Layer 2 of a small transformer language model trained on English Wikipedia (19 layers, counted from 0, width 96).
In attention head 0, each number of a token's query is one row of weights dot the token's vector x. The head spreads its attention over the tokens so far by the softmax of query dot key.

Query weights of the head. A number n stands for (n - 500) times 0.0008.
q0: 518,546,613,546,489,600,586,429,599,483,560,444,577,549,463,431,456,480,639,481,555,542,370,601,493,508,479,542,560,494,595,481,499,589,567,453,642,552,548,540,264,520,477,563,618,551,486,497,575,441,623,637,519,637,697,387,427,555,467,707,579,488,482,651,657,556,526,317,595,445,390,635,608,564,705,489,462,504,597,520,299,648,426,470,336,476,525,440,514,453,526,491,631,656,540,418
q1: 465,537,451,583,539,444,259,615,471,350,390,449,425,456,417,453,484,587,280,523,385,555,792,393,724,410,527,600,491,494,289,355,459,398,516,577,448,466,482,401,651,660,495,330,347,414,267,388,415,401,401,455,458,456,499,453,471,566,520,427,600,570,356,527,512,479,505,543,403,545,523,389,475,545,612,490,521,499,362,516,555,463,704,563,469,446,583,563,601,473,420,542,424,547,536,506
q2: 537,357,507,464,611,396,545,453,373,466,364,578,595,652,505,600,553,430,556,696,518,394,393,434,649,465,319,590,641,498,582,450,630,399,462,496,468,570,533,474,387,434,449,478,510,229,626,593,481,310,372,527,551,664,257,420,461,537,638,531,536,429,675,395,453,575,516,553,649,365,569,491,538,542,731,504,260,377,555,681,444,691,487,533,398,713,366,496,666,428,497,385,638,250,629,361
q3: 364,678,670,397,243,526,332,505,641,645,369,510,265,592,514,390,479,540,308,517,474,366,589,504,557,518,494,401,443,456,397,569,493,576,712,400,515,580,362,409,451,643,635,365,457,521,517,542,435,425,306,493,546,186,353,527,614,471,501,411,597,475,501,406,448,623,489,491,379,579,496,466,513,435,503,442,638,576,376,509,393,429,505,507,549,656,674,500,654,495,337,375,560,592,532,541
q4: 497,585,595,590,472,559,436,526,571,449,563,612,379,513,562,528,503,370,443,584,467,337,473,349,355,549,425,344,594,397,327,449,601,453,541,564,682,553,474,470,559,759,607,512,464,518,534,513,519,639,448,407,557,346,767,380,420,519,316,386,445,477,621,394,551,447,492,209,386,472,506,623,520,341,629,367,539,580,331,564,499,537,357,582,555,458,360,468,561,502,400,644,580,543,543,378
q5: 579,526,387,377,524,535,553,408,391,330,703,499,379,526,471,485,343,570,537,524,687,494,575,599,674,504,644,364,301,481,437,609,569,507,365,473,469,353,402,588,506,503,726,338,467,583,486,482,512,584,726,456,417,405,478,518,554,386,525,521,310,581,628,570,532,405,537,343,481,421,561,551,499,631,501,539,346,415,750,520,552,591,440,395,681,359,642,582,286,278,426,698,495,514,454,594
q6: 548,501,441,500,476,296,530,500,458,311,271,507,351,496,476,587,615,521,466,591,263,519,476,455,463,566,518,583,528,472,393,416,566,518,391,512,465,361,526,518,479,436,404,604,541,580,451,399,519,597,458,609,519,616,406,593,491,443,541,326,530,429,639,410,508,463,456,505,374,316,529,493,513,733,351,603,530,468,300,412,329,705,578,552,469,551,565,478,467,352,519,585,458,534,722,685
q7: 436,497,579,631,704,558,447,618,500,424,587,380,448,605,459,407,626,599,572,445,663,443,791,520,578,374,566,409,669,544,406,450,442,511,572,639,682,356,223,443,424,548,493,462,679,510,463,464,432,465,402,494,355,396,684,510,587,491,336,353,436,434,418,511,543,725,477,299,677,670,448,476,336,157,596,508,681,635,264,494,595,515,620,575,613,465,650,418,598,489,510,398,419,640,450,412
q8: 385,585,638,478,555,357,454,343,608,544,470,451,468,580,515,485,427,495,528,492,581,359,499,546,703,474,480,574,573,496,630,460,515,481,424,441,483,490,621,458,408,615,507,541,444,466,417,518,537,495,682,531,725,385,280,484,375,442,418,385,756,402,735,530,391,674,410,511,376,626,438,588,637,622,801,653,499,469,454,484,560,724,497,488,532,355,653,412,501,322,487,671,663,518,684,311
q9: 438,602,447,591,473,608,762,502,298,582,589,632,224,536,505,448,369,507,449,418,485,702,362,434,577,594,390,342,506,423,322,383,497,361,451,496,564,489,433,387,754,472,671,496,428,597,379,329,586,392,413,576,442,277,496,433,572,561,616,463,401,481,338,355,461,497,544,532,503,504,513,627,616,559,206,599,421,491,470,590,428,581,416,575,465,539,839,508,532,423,618,487,386,491,597,714
q10: 638,584,449,619,414,809,365,405,387,397,786,490,413,224,528,815,271,591,72,467,329,497,546,305,382,629,437,540,253,558,372,576,658,451,694,499,606,637,206,265,472,295,639,521,527,429,521,474,610,373,596,432,641,654,275,421,399,612,561,750,589,431,365,696,407,466,621,357,466,512,458,609,533,331,259,299,373,678,552,680,616,362,262,223,643,637,429,229,437,373,610,425,475,458,206,408
q11: 593,279,356,518,692,310,397,617,692,674,488,433,784,478,513,343,467,638,544,551,526,332,843,505,407,445,547,530,716,519,487,602,470,554,592,570,268,653,727,628,335,236,497,511,488,466,281,506,447,501,264,538,392,486,830,457,525,487,588,406,627,569,612,324,499,413,374,463,539,594,342,618,491,589,563,586,493,649,740,377,425,408,253,543,426,401,257,513,525,646,538,563,511,591,273,474
q12: 419,474,536,359,677,354,650,400,266,635,438,467,772,480,503,432,632,498,564,599,403,521,333,456,360,393,368,560,702,562,576,542,552,312,449,508,236,480,734,431,707,532,728,273,507,402,360,664,477,410,581,354,459,334,432,556,582,633,316,412,697,610,671,350,423,336,385,593,372,549,423,435,586,711,610,763,583,500,366,441,515,533,703,731,463,246,577,618,364,359,236,463,543,320,779,375
q13: 325,581,505,273,526,465,631,500,838,733,395,404,610,693,245,111,523,430,582,446,776,540,556,661,647,521,539,330,368,497,690,426,163,791,310,406,570,312,376,328,487,649,617,457,394,425,686,547,282,351,718,560,474,545,434,518,583,422,271,530,476,825,655,370,455,660,522,78,720,697,476,501,665,657,656,787,527,363,326,454,572,553,660,553,561,419,467,635,521,498,307,547,375,670,525,613
q14: 512,677,429,497,358,721,494,331,501,440,519,711,438,148,473,753,632,364,88,497,24,777,254,594,357,702,507,373,342,458,533,426,486,281,333,528,595,610,430,491,422,343,554,479,402,659,574,769,595,530,262,801,362,438,389,627,297,831,545,776,502,796,466,532,505,436,853,513,563,440,511,379,429,587,648,431,527,584,423,362,515,461,461,126,586,887,358,550,668,534,155,293,623,571,397,474
q15: 558,466,574,281,397,637,591,762,630,599,529,265,614,500,413,357,565,502,515,455,541,513,92,464,378,429,426,355,679,430,398,605,364,725,299,383,404,531,356,520,457,467,444,352,606,653,406,625,431,545,491,357,556,546,693,593,264,523,447,588,623,649,634,305,484,465,401,370,420,445,156,621,497,807,461,758,453,746,349,393,353,591,692,534,384,360,276,456,851,516,609,621,702,262,419,424
q16: 396,447,630,649,284,330,807,576,341,702,657,263,391,429,241,789,704,492,243,459,391,419,381,435,649,511,398,486,225,611,327,259,514,295,454,521,880,785,316,317,732,527,528,374,662,509,410,518,231,495,492,321,257,404,424,356,589,189,479,725,485,399,445,548,415,672,610,253,276,711,540,490,377,189,348,305,401,428,509,587,740,325,354,370,482,575,622,423,647,334,524,248,665,474,531,560
q17: 342,473,277,525,275,544,621,672,702,484,392,641,623,506,471,397,628,388,514,763,357,527,489,490,498,452,524,631,478,364,538,397,508,363,483,624,275,586,783,542,602,597,444,657,283,316,392,361,571,554,528,673,508,662,517,742,399,308,569,344,659,659,631,625,678,617,568,709,312,824,457,443,486,262,644,609,694,579,298,570,318,732,512,619,322,526,756,590,693,683,558,445,565,626,932,401
q18: 538,679,591,652,476,323,533,529,352,710,514,433,384,743,226,525,771,579,582,491,566,386,539,233,553,478,376,591,665,608,343,454,338,477,580,569,454,435,604,521,421,467,428,483,247,521,452,642,449,549,284,701,374,230,710,482,487,529,506,371,449,516,582,457,430,451,399,382,450,365,377,346,633,352,625,531,349,380,471,536,396,594,627,352,484,473,782,674,628,693,496,643,779,514,493,604
q19: 426,434,355,377,408,611,439,277,641,517,509,339,401,412,582,420,328,501,438,295,609,736,629,418,464,399,552,413,242,519,655,675,468,418,536,706,406,594,273,739,510,486,686,363,672,487,672,252,678,315,718,530,671,402,387,641,539,579,356,779,733,575,437,642,518,356,523,777,427,541,480,699,577,734,465,454,664,580,425,572,468,536,465,527,410,383,274,433,443,568,658,468,564,725,543,500
q20: 491,475,555,535,799,314,544,399,637,474,638,698,415,347,582,482,483,449,602,639,372,512,294,702,577,708,544,475,695,785,531,374,629,210,550,626,297,462,643,641,788,504,380,351,360,495,283,449,499,499,584,561,485,281,479,632,573,423,436,511,689,490,559,587,648,467,642,713,164,593,594,480,642,328,389,702,567,664,350,264,407,376,542,531,565,603,586,483,490,811,256,492,308,644,617,701
q21: 426,428,542,572,543,528,691,555,638,455,304,402,360,347,304,659,689,297,536,563,361,478,448,389,562,487,383,604,491,506,567,264,481,166,308,556,814,541,431,364,657,524,555,670,442,265,398,702,410,424,449,635,350,437,451,595,339,539,476,674,761,849,324,436,594,631,639,322,342,637,763,723,350,502,584,679,722,443,447,434,529,360,484,605,502,557,672,631,763,461,375,536,335,524,694,486
q22: 266,410,589,174,430,395,598,631,346,707,218,563,513,565,600,606,361,591,395,314,477,561,581,717,508,430,483,396,421,621,554,687,652,604,404,553,289,466,379,492,633,495,458,580,525,632,550,591,526,706,636,540,541,458,404,524,534,368,452,597,350,514,588,596,312,505,528,619,579,421,377,379,567,554,372,554,671,282,609,510,520,578,483,527,737,415,481,537,428,817,510,417,377,725,553,613
q23: 536,380,496,674,791,333,110,447,406,234,437,279,452,387,628,540,360,527,326,521,457,514,634,627,729,626,437,610,446,528,429,654,587,607,770,499,570,511,676,585,525,536,297,273,424,453,521,305,548,505,641,679,553,462,381,545,677,471,875,379,453,459,155,757,757,334,373,938,507,290,553,664,378,220,653,415,401,566,722,687,630,268,307,549,473,843,520,695,409,554,485,456,415,367,666,367
q24: 374,506,530,634,539,438,665,431,588,467,288,541,418,548,527,553,601,429,655,578,552,380,379,524,557,476,502,522,325,695,505,355,368,404,296,648,523,366,431,426,666,627,391,631,577,332,426,575,321,234,321,485,507,530,501,508,666,584,606,372,676,512,609,696,581,481,622,419,643,617,613,727,553,528,645,382,450,653,338,412,513,519,580,537,431,540,564,563,603,376,546,506,463,540,500,546
q25: 508,620,659,512,651,294,517,386,663,510,476,403,547,455,675,275,407,740,467,414,559,446,228,748,411,540,566,391,711,604,534,609,584,563,680,451,264,382,604,596,433,296,321,544,491,547,457,515,381,517,731,531,661,439,533,480,398,355,425,389,618,287,517,519,494,583,334,453,428,316,396,342,554,253,564,549,621,402,691,533,611,568,590,553,456,330,444,415,556,545,565,789,450,447,432,568
q26: 432,591,603,571,335,559,625,593,541,519,553,478,474,742,356,673,488,610,585,499,645,251,493,421,424,268,355,477,383,388,389,506,596,643,430,532,613,439,370,480,419,638,582,561,724,387,358,571,463,520,366,600,524,587,577,228,495,485,439,519,491,502,558,543,470,683,440,192,735,592,564,517,592,586,503,554,433,297,474,468,424,509,771,455,365,275,530,542,419,583,637,390,574,401,564,495
q27: 355,458,404,228,553,339,784,343,581,426,184,832,675,659,674,375,510,375,486,579,279,773,580,616,542,324,591,646,647,453,548,370,485,277,651,285,248,419,862,225,830,492,479,544,250,432,565,495,646,567,459,497,496,586,539,501,408,425,674,639,591,802,830,561,553,519,591,584,493,531,557,286,543,592,343,519,694,601,389,480,460,616,716,685,645,368,720,762,612,387,349,349,367,684,810,403
q28: 516,337,695,766,828,547,490,525,548,358,249,306,342,316,779,660,284,645,144,287,491,510,627,286,287,427,400,553,451,677,513,744,620,519,743,635,513,410,598,919,450,425,432,369,777,293,499,354,672,490,472,479,588,568,463,636,654,261,437,666,393,179,195,629,655,250,292,441,388,554,482,659,582,275,536,479,597,404,662,361,436,271,408,602,333,244,477,290,646,558,495,314,544,494,174,362
q29: 693,525,599,970,508,591,333,666,469,323,596,377,274,329,238,729,674,454,426,729,512,205,495,288,533,353,349,478,196,478,354,435,448,288,433,403,792,515,337,346,334,220,788,541,620,323,228,576,359,266,416,509,299,673,863,233,358,371,791,538,607,330,306,431,360,748,678,272,276,529,646,680,404,263,506,184,551,411,346,483,453,581,496,410,443,605,292,291,699,95,272,543,542,447,124,392
q30: 422,477,144,546,338,617,435,399,465,501,511,513,504,618,326,322,557,370,486,484,294,660,415,430,703,515,626,370,399,581,771,445,439,470,450,679,533,593,415,284,627,688,390,507,423,547,534,556,424,483,504,487,443,506,461,528,424,537,425,386,631,599,453,594,607,497,612,537,704,329,591,574,532,642,688,599,452,786,319,730,568,512,319,512,603,885,522,601,627,517,377,504,337,296,660,340
q31: 715,406,518,431,607,412,453,469,468,557,528,617,579,302,544,341,603,438,560,386,339,465,456,404,494,511,584,535,368,561,379,605,423,687,338,592,670,752,732,567,573,646,642,460,728,609,405,630,745,670,424,572,424,660,637,305,678,415,489,352,345,361,491,480,611,420,619,420,505,336,377,418,562,433,573,531,305,707,456,543,597,445,338,602,494,360,336,371,292,398,422,426,348,548,316,412

Each question shows a short text with each token's key, already scaled and adjusted for position as the last token sees it. A number n stands for (n - 500) times 0.0033.

Then comes the last token's vector x. A number n stands for (n - 500) times 0.0063.

0 " to": 481,523,523,486,536,503,490,523,581,425,461,587,572,455,574,672,494,718,529,451,536,625,524,510,518,532,523,602,542,461,531,486
1 " Bra": 484,495,536,460,486,488,522,419,473,536,528,539,587,449,574,561,429,663,591,435,570,509,566,550,477,583,485,627,536,417,507,566
2 "ti": 495,510,500,526,517,493,432,500,627,448,414,510,539,482,609,631,565,763,581,446,503,547,545,498,510,530,511,607,465,426,472,501
3 "s": 504,477,505,507,537,523,436,511,574,455,388,536,558,482,602,676,578,773,509,448,521,568,503,522,506,502,501,633,446,484,516,510
4 "la": 508,469,489,492,504,536,433,527,572,417,358,515,534,479,633,659,593,733,547,456,535,541,485,573,473,484,582,515,495,500,515,519
5 "va": 531,497,486,473,480,533,466,484,572,427,459,537,538,480,643,683,534,720,574,451,526,508,494,511,456,514,566,633,550,474,516,530
x: 555,571,609,754,402,676,559,289,295,503,228,648,483,157,265,421,693,574,442,497,602,530,329,772,501,567,450,505,619,669,665,383,318,487,580,500,217,467,652,398,572,521,602,252,535,412,383,541,581,726,423,478,459,353,713,534,511,736,706,676,767,495,646,338,561,679,580,579,444,500,516,711,239,710,484,545,488,498,525,505,439,706,343,300,178,524,284,653,709,236,395,632,514,352,773,559
Which token does the last token look at most, and with what share of its attention? 3 "s", with about 40%

0 " and": 471,495,518,505,520,473,482,490,700,427,352,607,672,424,554,685,542,762,562,436,515,539,501,519,491,525,520,596,494,507,518,449
1 " re": 467,439,518,466,500,483,579,357,537,549,486,554,597,428,643,535,476,756,479,478,637,512,487,554,491,529,457,687,539,453,457,469
2 "al": 506,483,507,508,520,519,380,519,607,469,388,514,539,454,641,594,625,825,592,512,511,546,453,526,503,532,509,679,452,447,529,523
3 "ist": 477,510,507,527,525,544,447,513,593,446,365,468,494,440,670,685,426,817,504,414,475,503,526,446,485,544,513,572,518,462,540,553
4 "ic": 507,544,484,468,522,548,450,520,601,409,404,523,483,445,643,671,491,721,457,375,489,610,514,481,527,556,544,595,495,456,515,593
5 " co": 460,544,499,509,486,489,575,475,466,547,543,524,581,457,745,587,499,746,511,457,620,519,481,615,488,587,508,548,549,415,439,496
x: 378,556,705,634,300,517,519,360,145,637,313,437,353,301,438,515,546,534,549,261,724,568,437,564,313,517,704,674,488,606,547,324,396,256,276,307,297,289,336,292,657,565,156,302,646,315,509,521,559,533,502,515,483,331,639,671,264,591,669,533,453,656,639,418,467,662,720,562,286,553,393,790,306,530,502,560,577,522,429,677,368,508,275,351,371,589,343,473,677,391,381,472,307,294,702,467
To which token does the last token give the most attention? 2 "al"

0 "vel": 503,507,506,524,560,508,441,496,530,435,417,548,605,444,613,668,412,623,587,473,511,563,551,422,497,590,543,642,526,467,506,549
1 "ed": 515,497,520,499,523,512,441,491,565,465,379,541,591,436,615,695,451,766,523,460,503,591,525,482,480,511,498,600,470,508,511,537
2 " to": 477,476,529,510,521,515,475,524,585,431,422,585,633,450,588,728,461,717,501,476,513,598,551,502,518,506,522,571,527,502,548,492
3 " S": 511,497,562,495,469,481,547,414,463,582,563,500,544,441,651,540,550,691,559,486,598,433,461,593,441,511,491,582,517,429,497,539
4 "w": 495,478,518,531,526,525,470,508,570,456,365,548,566,469,602,572,524,817,498,436,480,577,557,511,491,492,509,572,500,516,529,544
5 "it": 485,503,497,510,507,543,475,422,607,460,401,508,454,476,626,630,524,767,466,410,437,602,568,502,492,503,511,510,458,494,511,508
x: 296,543,587,813,418,616,373,339,474,683,340,530,331,260,326,508,622,759,423,599,492,688,370,610,459,550,379,618,774,521,785,410,301,543,384,559,403,398,605,504,716,514,364,372,374,285,433,806,514,665,443,495,575,454,790,440,318,738,522,524,539,521,818,290,338,625,548,698,304,566,438,600,286,615,526,527,590,645,561,660,239,609,532,525,304,680,240,305,542,290,439,466,356,516,771,613
To which token does the last token give the most attention? 1 "ed"

0 "re": 500,505,477,505,544,520,424,474,529,450,405,555,554,468,657,578,517,827,476,456,591,552,503,548,507,464,489,572,506,521,472,489
1 "u": 494,516,497,509,517,513,440,541,608,402,393,532,446,448,589,673,560,801,508,494,510,529,537,483,535,500,528,589,432,447,514,531
2 "el": 491,488,492,521,527,528,442,511,582,462,398,554,556,449,590,633,522,766,614,464,527,523,510,503,463,496,540,603,446,424,552,547
3 " |": 521,494,540,562,536,499,605,407,627,478,367,528,658,441,440,731,512,693,498,463,506,527,575,561,489,534,501,494,517,449,518,508
4 "\n": 494,489,522,521,493,498,546,445,563,498,418,521,663,445,610,757,518,762,496,486,552,545,512,558,524,484,457,584,457,530,528,486
5 "|": 484,493,484,520,508,507,572,512,573,459,287,505,708,440,446,738,618,662,409,515,541,516,566,534,518,498,521,504,509,562,482,503
x: 436,492,655,588,428,764,237,489,465,722,391,611,399,290,355,628,514,599,526,606,715,541,477,626,507,513,350,683,521,443,634,511,361,403,290,338,507,372,415,306,698,734,446,149,574,495,472,500,575,516,259,464,575,420,653,785,610,797,487,385,690,591,514,521,355,589,506,605,245,370,492,712,246,775,330,479,582,389,351,570,481,578,390,319,538,700,294,276,706,241,513,475,413,224,785,549
Which two tokens does the last token look at most, in order? 4 "\n", 5 "|"

0 " |": 481,492,556,487,529,479,568,393,598,469,381,535,655,440,462,708,471,665,504,454,521,519,554,557,485,536,501,495,495,447,523,492
1 " W": 501,501,541,453,486,480,508,401,491,547,535,528,555,435,628,542,504,686,524,435,488,515,533,576,471,544,511,598,556,489,535,593
2 "end": 506,516,521,513,543,498,472,521,562,451,399,527,495,463,608,630,505,759,432,401,486,577,490,511,523,485,496,577,513,497,514,493
3 "y": 509,469,490,520,506,534,462,547,554,475,409,531,525,500,607,649,548,765,535,451,514,611,538,500,483,521,501,574,492,479,509,549
4 " G": 512,517,545,522,481,488,535,421,436,511,586,504,520,427,608,548,510,743,521,507,545,508,534,514,468,572,459,600,553,444,498,549
5 "re": 501,509,516,493,514,537,446,445,526,466,446,546,503,468,647,589,519,766,477,446,590,570,525,536,500,478,490,606,504,482,480,519
x: 536,538,724,699,423,594,349,415,122,543,271,809,396,441,424,585,539,502,497,425,609,607,392,706,332,531,349,607,678,681,611,354,183,369,434,405,453,542,391,526,677,591,275,33,315,343,516,728,594,479,224,490,480,447,692,574,456,548,592,531,697,590,740,293,432,672,666,642,341,530,419,674,313,715,585,438,536,629,412,486,388,560,594,682,285,514,176,440,628,342,444,525,552,382,657,537
To which token does the last token give the most attention? 0 " |"

0 " March": 506,490,539,509,520,485,441,540,576,410,367,493,509,435,538,776,426,671,525,446,510,604,578,402,523,558,508,652,445,414,522,621
1 " 5": 489,477,525,507,453,512,519,455,502,578,516,531,564,417,581,621,442,729,586,502,576,448,520,560,489,541,552,626,547,283,519,587
2 ",": 504,483,521,518,538,508,446,481,626,465,396,549,591,476,656,782,511,758,498,455,519,663,548,504,509,493,542,677,472,476,504,536
3 " 2013": 488,507,533,567,542,485,453,524,571,484,426,528,649,431,594,701,471,789,540,473,535,554,577,508,523,563,554,613,573,371,460,519
4 ",": 520,501,500,521,529,523,459,471,640,472,372,539,621,482,656,780,535,776,479,470,502,652,551,506,502,486,539,667,481,512,508,508
5 " to": 534,524,503,541,505,529,460,524,633,451,396,590,674,457,632,754,499,800,479,486,502,591,569,520,517,498,535,612,537,519,542,477
x: 343,542,647,637,387,621,526,465,265,767,267,671,376,342,539,803,579,626,577,350,655,497,507,618,547,513,380,722,433,525,708,438,174,374,502,521,349,236,550,299,561,654,296,285,651,305,629,538,547,520,347,517,640,528,698,484,446,835,502,594,483,612,613,390,520,416,724,647,309,676,581,627,236,653,313,524,550,541,486,650,311,591,330,301,311,591,370,358,680,375,374,572,397,293,817,594
To which token does the last token give the most attention? 4 ","

0 " 23": 517,495,542,481,481,492,484,439,476,534,524,520,489,430,609,588,412,712,556,470,526,496,586,558,466,560,553,613,561,350,488,517
1 ".": 492,486,534,487,473,471,460,436,612,634,424,521,730,450,514,645,508,653,366,472,534,488,538,538,477,500,498,634,567,528,519,555
2 "0": 539,463,522,537,512,507,554,416,533,532,447,540,558,452,566,537,482,766,444,456,545,538,557,505,512,550,544,534,550,354,486,567
3 "%": 509,508,506,512,515,514,476,446,580,534,459,547,608,438,541,742,279,610,483,457,544,560,505,515,507,533,468,444,466,352,496,544
4 "\n": 496,488,529,522,491,493,539,439,569,509,421,512,686,446,621,770,503,744,495,500,564,529,514,551,524,483,462,587,464,533,528,486
5 "|": 485,492,483,521,504,499,570,504,572,468,290,495,699,440,470,709,639,672,403,525,543,517,577,534,514,504,534,515,534,562,476,508
x: 439,474,652,560,429,772,240,504,439,717,394,608,429,272,369,608,536,569,521,618,700,506,473,631,508,513,386,680,546,452,659,500,313,382,294,356,494,372,425,307,720,745,430,127,549,474,446,510,591,516,305,484,574,414,666,802,625,818,472,365,693,581,490,507,365,571,497,617,261,380,473,708,227,773,331,498,562,384,336,569,477,565,378,344,524,720,321,287,682,248,521,483,412,275,807,564
To which token does the last token give the most attention? 4 "\n"

0 " Ad": 473,491,507,438,495,481,476,364,525,571,567,510,543,442,712,611,480,684,542,487,523,451,519,592,427,570,464,591,514,414,495,517
1 "di": 511,504,487,519,507,527,487,456,540,402,451,528,484,449,701,623,473,834,453,456,485,493,555,515,518,544,514,575,485,453,504,515
2 "e": 490,498,486,503,524,530,460,503,567,424,375,528,536,463,665,684,558,821,471,460,563,544,483,514,516,487,530,565,469,457,537,528
3 " M": 496,505,564,520,444,500,516,465,473,536,588,493,492,425,667,635,540,739,557,471,568,493,529,514,443,573,480,585,540,409,483,572
4 ".": 529,522,502,530,486,459,506,423,569,609,441,524,662,454,480,656,502,674,363,474,482,537,573,489,476,472,490,643,578,505,560,590
5 " M": 499,494,525,564,449,483,517,473,470,533,583,498,507,425,668,638,535,736,555,471,571,491,528,510,443,575,481,586,546,415,480,572
x: 637,526,699,932,169,436,446,340,344,822,379,474,443,213,312,652,574,562,462,231,575,672,341,663,508,354,515,777,429,577,763,560,341,240,331,529,465,351,498,437,592,623,528,321,570,337,488,655,479,654,546,347,330,380,609,663,407,679,572,489,804,476,655,425,507,477,623,557,384,586,374,508,256,724,401,499,510,528,551,604,287,698,578,527,441,676,378,501,586,299,577,486,361,354,743,513
Which two tokens does the last token look at most, in order? 2 "e", 4 "."

0 " official": 509,507,545,484,563,473,440,501,592,459,425,534,513,442,537,711,363,614,572,416,511,567,540,407,466,556,507,614,483,438,527,462
1 ",": 488,489,513,524,538,497,462,475,618,441,379,563,599,476,572,720,500,753,497,453,499,615,519,491,510,474,516,604,471,480,524,497
2 " when": 500,490,500,516,547,493,506,461,623,401,402,574,560,458,444,642,427,730,541,422,515,602,539,476,519,460,534,520,512,405,512,516
3 " she": 532,454,514,483,572,506,477,443,565,421,425,528,491,452,584,650,442,675,540,508,579,610,510,413,529,499,479,549,567,379,516,550
4 " was": 542,525,509,532,575,518,514,476,624,469,374,538,607,463,542,661,498,600,508,433,539,659,544,497,548,539,519,651,563,490,508,544
5 " 20": 491,484,487,535,503,470,548,411,489,525,501,545,476,456,579,539,451,743,528,442,522,489,562,532,495,558,564,619,581,373,454,530
x: 499,491,720,615,504,762,625,431,316,610,462,633,463,464,306,664,583,531,509,336,482,543,528,667,290,625,495,801,268,403,759,435,454,309,510,386,397,348,443,494,561,633,469,314,422,379,469,721,795,397,454,332,418,403,752,533,470,794,415,329,702,580,402,234,383,582,603,528,380,489,488,761,198,579,612,439,506,656,495,564,407,612,439,258,519,533,240,645,734,136,410,555,272,292,725,590
To which token does the last token give the most attention? 1 ","

0 "ed": 506,482,519,488,529,510,432,496,578,462,356,549,607,426,640,716,449,831,527,453,502,604,527,481,477,511,498,625,462,506,512,544
1 " official": 497,515,549,510,578,483,438,504,612,440,397,541,522,423,551,754,344,647,583,421,503,583,561,393,457,550,499,618,485,441,543,457
2 ",": 502,479,507,525,541,506,457,481,632,440,368,560,607,455,607,781,472,765,512,454,503,650,530,489,514,476,517,624,462,474,532,519
3 " when": 512,493,491,517,550,500,516,459,650,395,372,579,582,447,438,667,406,775,538,421,508,615,555,465,522,446,535,516,515,395,520,525
4 " she": 560,506,522,487,576,517,485,437,581,405,411,532,501,438,599,680,423,703,550,525,581,620,526,397,534,492,473,552,574,364,528,562
5 " was": 506,561,494,538,579,532,521,472,648,467,349,540,629,452,549,691,500,626,511,434,543,682,560,494,554,543,519,670,574,487,514,556
x: 556,438,530,706,439,646,464,374,261,815,329,581,494,358,485,649,517,726,533,338,768,580,331,564,471,410,291,597,489,650,715,508,240,329,669,542,468,423,609,446,722,602,478,157,364,402,478,569,690,421,298,425,588,424,590,567,318,575,602,504,534,679,628,471,388,381,719,475,293,618,491,797,245,761,373,479,675,658,450,427,626,568,467,225,457,595,350,254,672,225,507,454,334,369,757,669
Which two tokens does the last token look at most, in order? 2 ",", 5 " was"

0 " Democratic": 488,491,518,484,537,477,465,477,584,502,455,514,532,452,579,627,335,607,528,453,527,513,529,467,487,571,484,536,502,402,513,506
1 ")": 487,475,505,530,502,490,517,490,532,506,480,454,547,469,549,516,525,726,571,478,602,572,501,534,502,504,503,554,515,422,518,506
2 "\n": 488,514,530,496,495,495,525,446,550,510,437,510,625,458,580,686,504,709,492,501,539,506,518,546,516,485,465,551,461,522,534,479
3 "====": 472,480,506,518,494,502,532,467,557,436,402,542,614,494,419,673,455,632,494,500,434,512,522,510,512,444,506,365,507,525,541,495
4 "E": 497,508,535,502,464,510,523,433,463,518,493,509,563,486,666,491,478,735,504,502,534,469,506,571,467,501,504,519,563,489,504,505
5 "li": 510,489,479,486,506,501,480,502,574,430,423,527,515,491,585,581,573,762,503,456,494,513,490,546,502,523,552,505,524,502,502,509
x: 450,494,606,823,425,700,532,281,218,607,216,702,314,329,377,521,604,412,420,742,670,601,372,653,461,482,472,553,810,564,655,259,243,268,408,411,220,288,554,389,469,717,514,288,481,452,403,656,566,541,331,493,607,199,693,637,322,660,614,654,645,672,558,502,490,537,605,695,445,446,470,629,377,676,816,446,562,633,535,584,311,636,383,593,345,532,302,535,632,371,485,511,454,316,662,550
To which token does the last token give the most attention? 2 "\n"

0 "ig": 486,500,497,520,528,511,485,507,543,406,444,544,466,457,569,599,549,790,477,382,523,558,539,429,508,561,531,603,530,489,485,572
1 " ": 507,426,543,477,459,484,573,387,502,534,552,502,474,430,634,539,494,736,490,483,529,572,508,591,473,566,479,640,533,398,481,481
2 "ne": 492,531,483,537,527,514,445,524,554,429,395,539,490,451,658,551,543,832,526,453,498,534,536,524,508,501,549,611,475,446,505,519
3 "ver": 499,496,497,521,526,515,439,489,574,446,469,539,459,453,615,581,572,798,564,451,491,584,549,505,490,536,546,704,520,488,503,504
4 "the": 525,516,488,462,561,528,448,436,630,443,411,564,504,471,684,660,538,727,549,441,539,523,558,508,484,485,573,596,522,449,505,463
5 "les": 495,501,497,486,519,510,497,453,552,447,418,568,504,441,582,624,505,816,623,436,564,519,503,541,454,476,550,542,482,446,513,512
x: 413,678,772,731,365,590,432,540,127,589,435,659,460,373,241,800,615,590,527,492,412,545,402,518,438,641,640,623,833,544,739,386,347,302,622,377,337,557,538,350,475,654,466,268,543,519,468,742,652,568,468,494,570,466,766,748,596,556,508,538,523,754,732,418,405,637,725,681,272,533,599,688,527,637,548,571,578,414,425,555,413,677,334,589,193,614,298,465,560,262,632,537,523,225,547,662
Which two tokens does the last token look at most, in order? 4 "the", 5 "les"

0 " married": 483,512,511,482,546,474,430,453,655,524,392,519,612,439,518,633,308,571,455,500,514,563,535,396,514,479,534,520,511,383,493,517
1 " H": 497,498,544,450,480,516,497,446,454,581,580,481,549,443,655,447,579,711,477,493,579,463,499,576,447,537,508,570,527,430,476,537
2 "an": 486,494,527,504,533,519,408,506,573,442,406,509,449,481,579,632,519,742,540,437,503,573,555,476,483,484,556,642,443,457,510,521
3 "s": 500,467,509,508,526,517,433,518,572,456,399,526,543,487,611,669,574,766,502,455,495,577,520,535,507,500,503,634,460,482,530,526
4 " G": 513,512,550,523,479,487,521,412,434,516,577,502,537,431,615,553,506,752,523,509,546,500,532,516,464,575,453,595,556,447,494,550
5 "r": 517,492,504,525,545,521,424,463,600,450,411,524,492,454,576,628,612,760,476,451,500,556,555,488,510,521,504,623,473,486,542,514
x: 516,323,640,751,311,655,451,212,280,734,586,569,335,406,347,519,580,638,328,503,499,751,341,686,502,560,203,822,628,587,756,484,343,358,518,494,394,384,588,395,481,698,550,263,259,514,484,667,555,532,246,338,555,323,949,555,386,662,522,291,632,571,765,454,506,625,657,577,340,497,497,624,281,760,612,583,462,563,495,397,364,508,571,589,303,676,329,365,533,451,381,627,480,400,632,446
To which token does the last token give the most attention? 3 "s"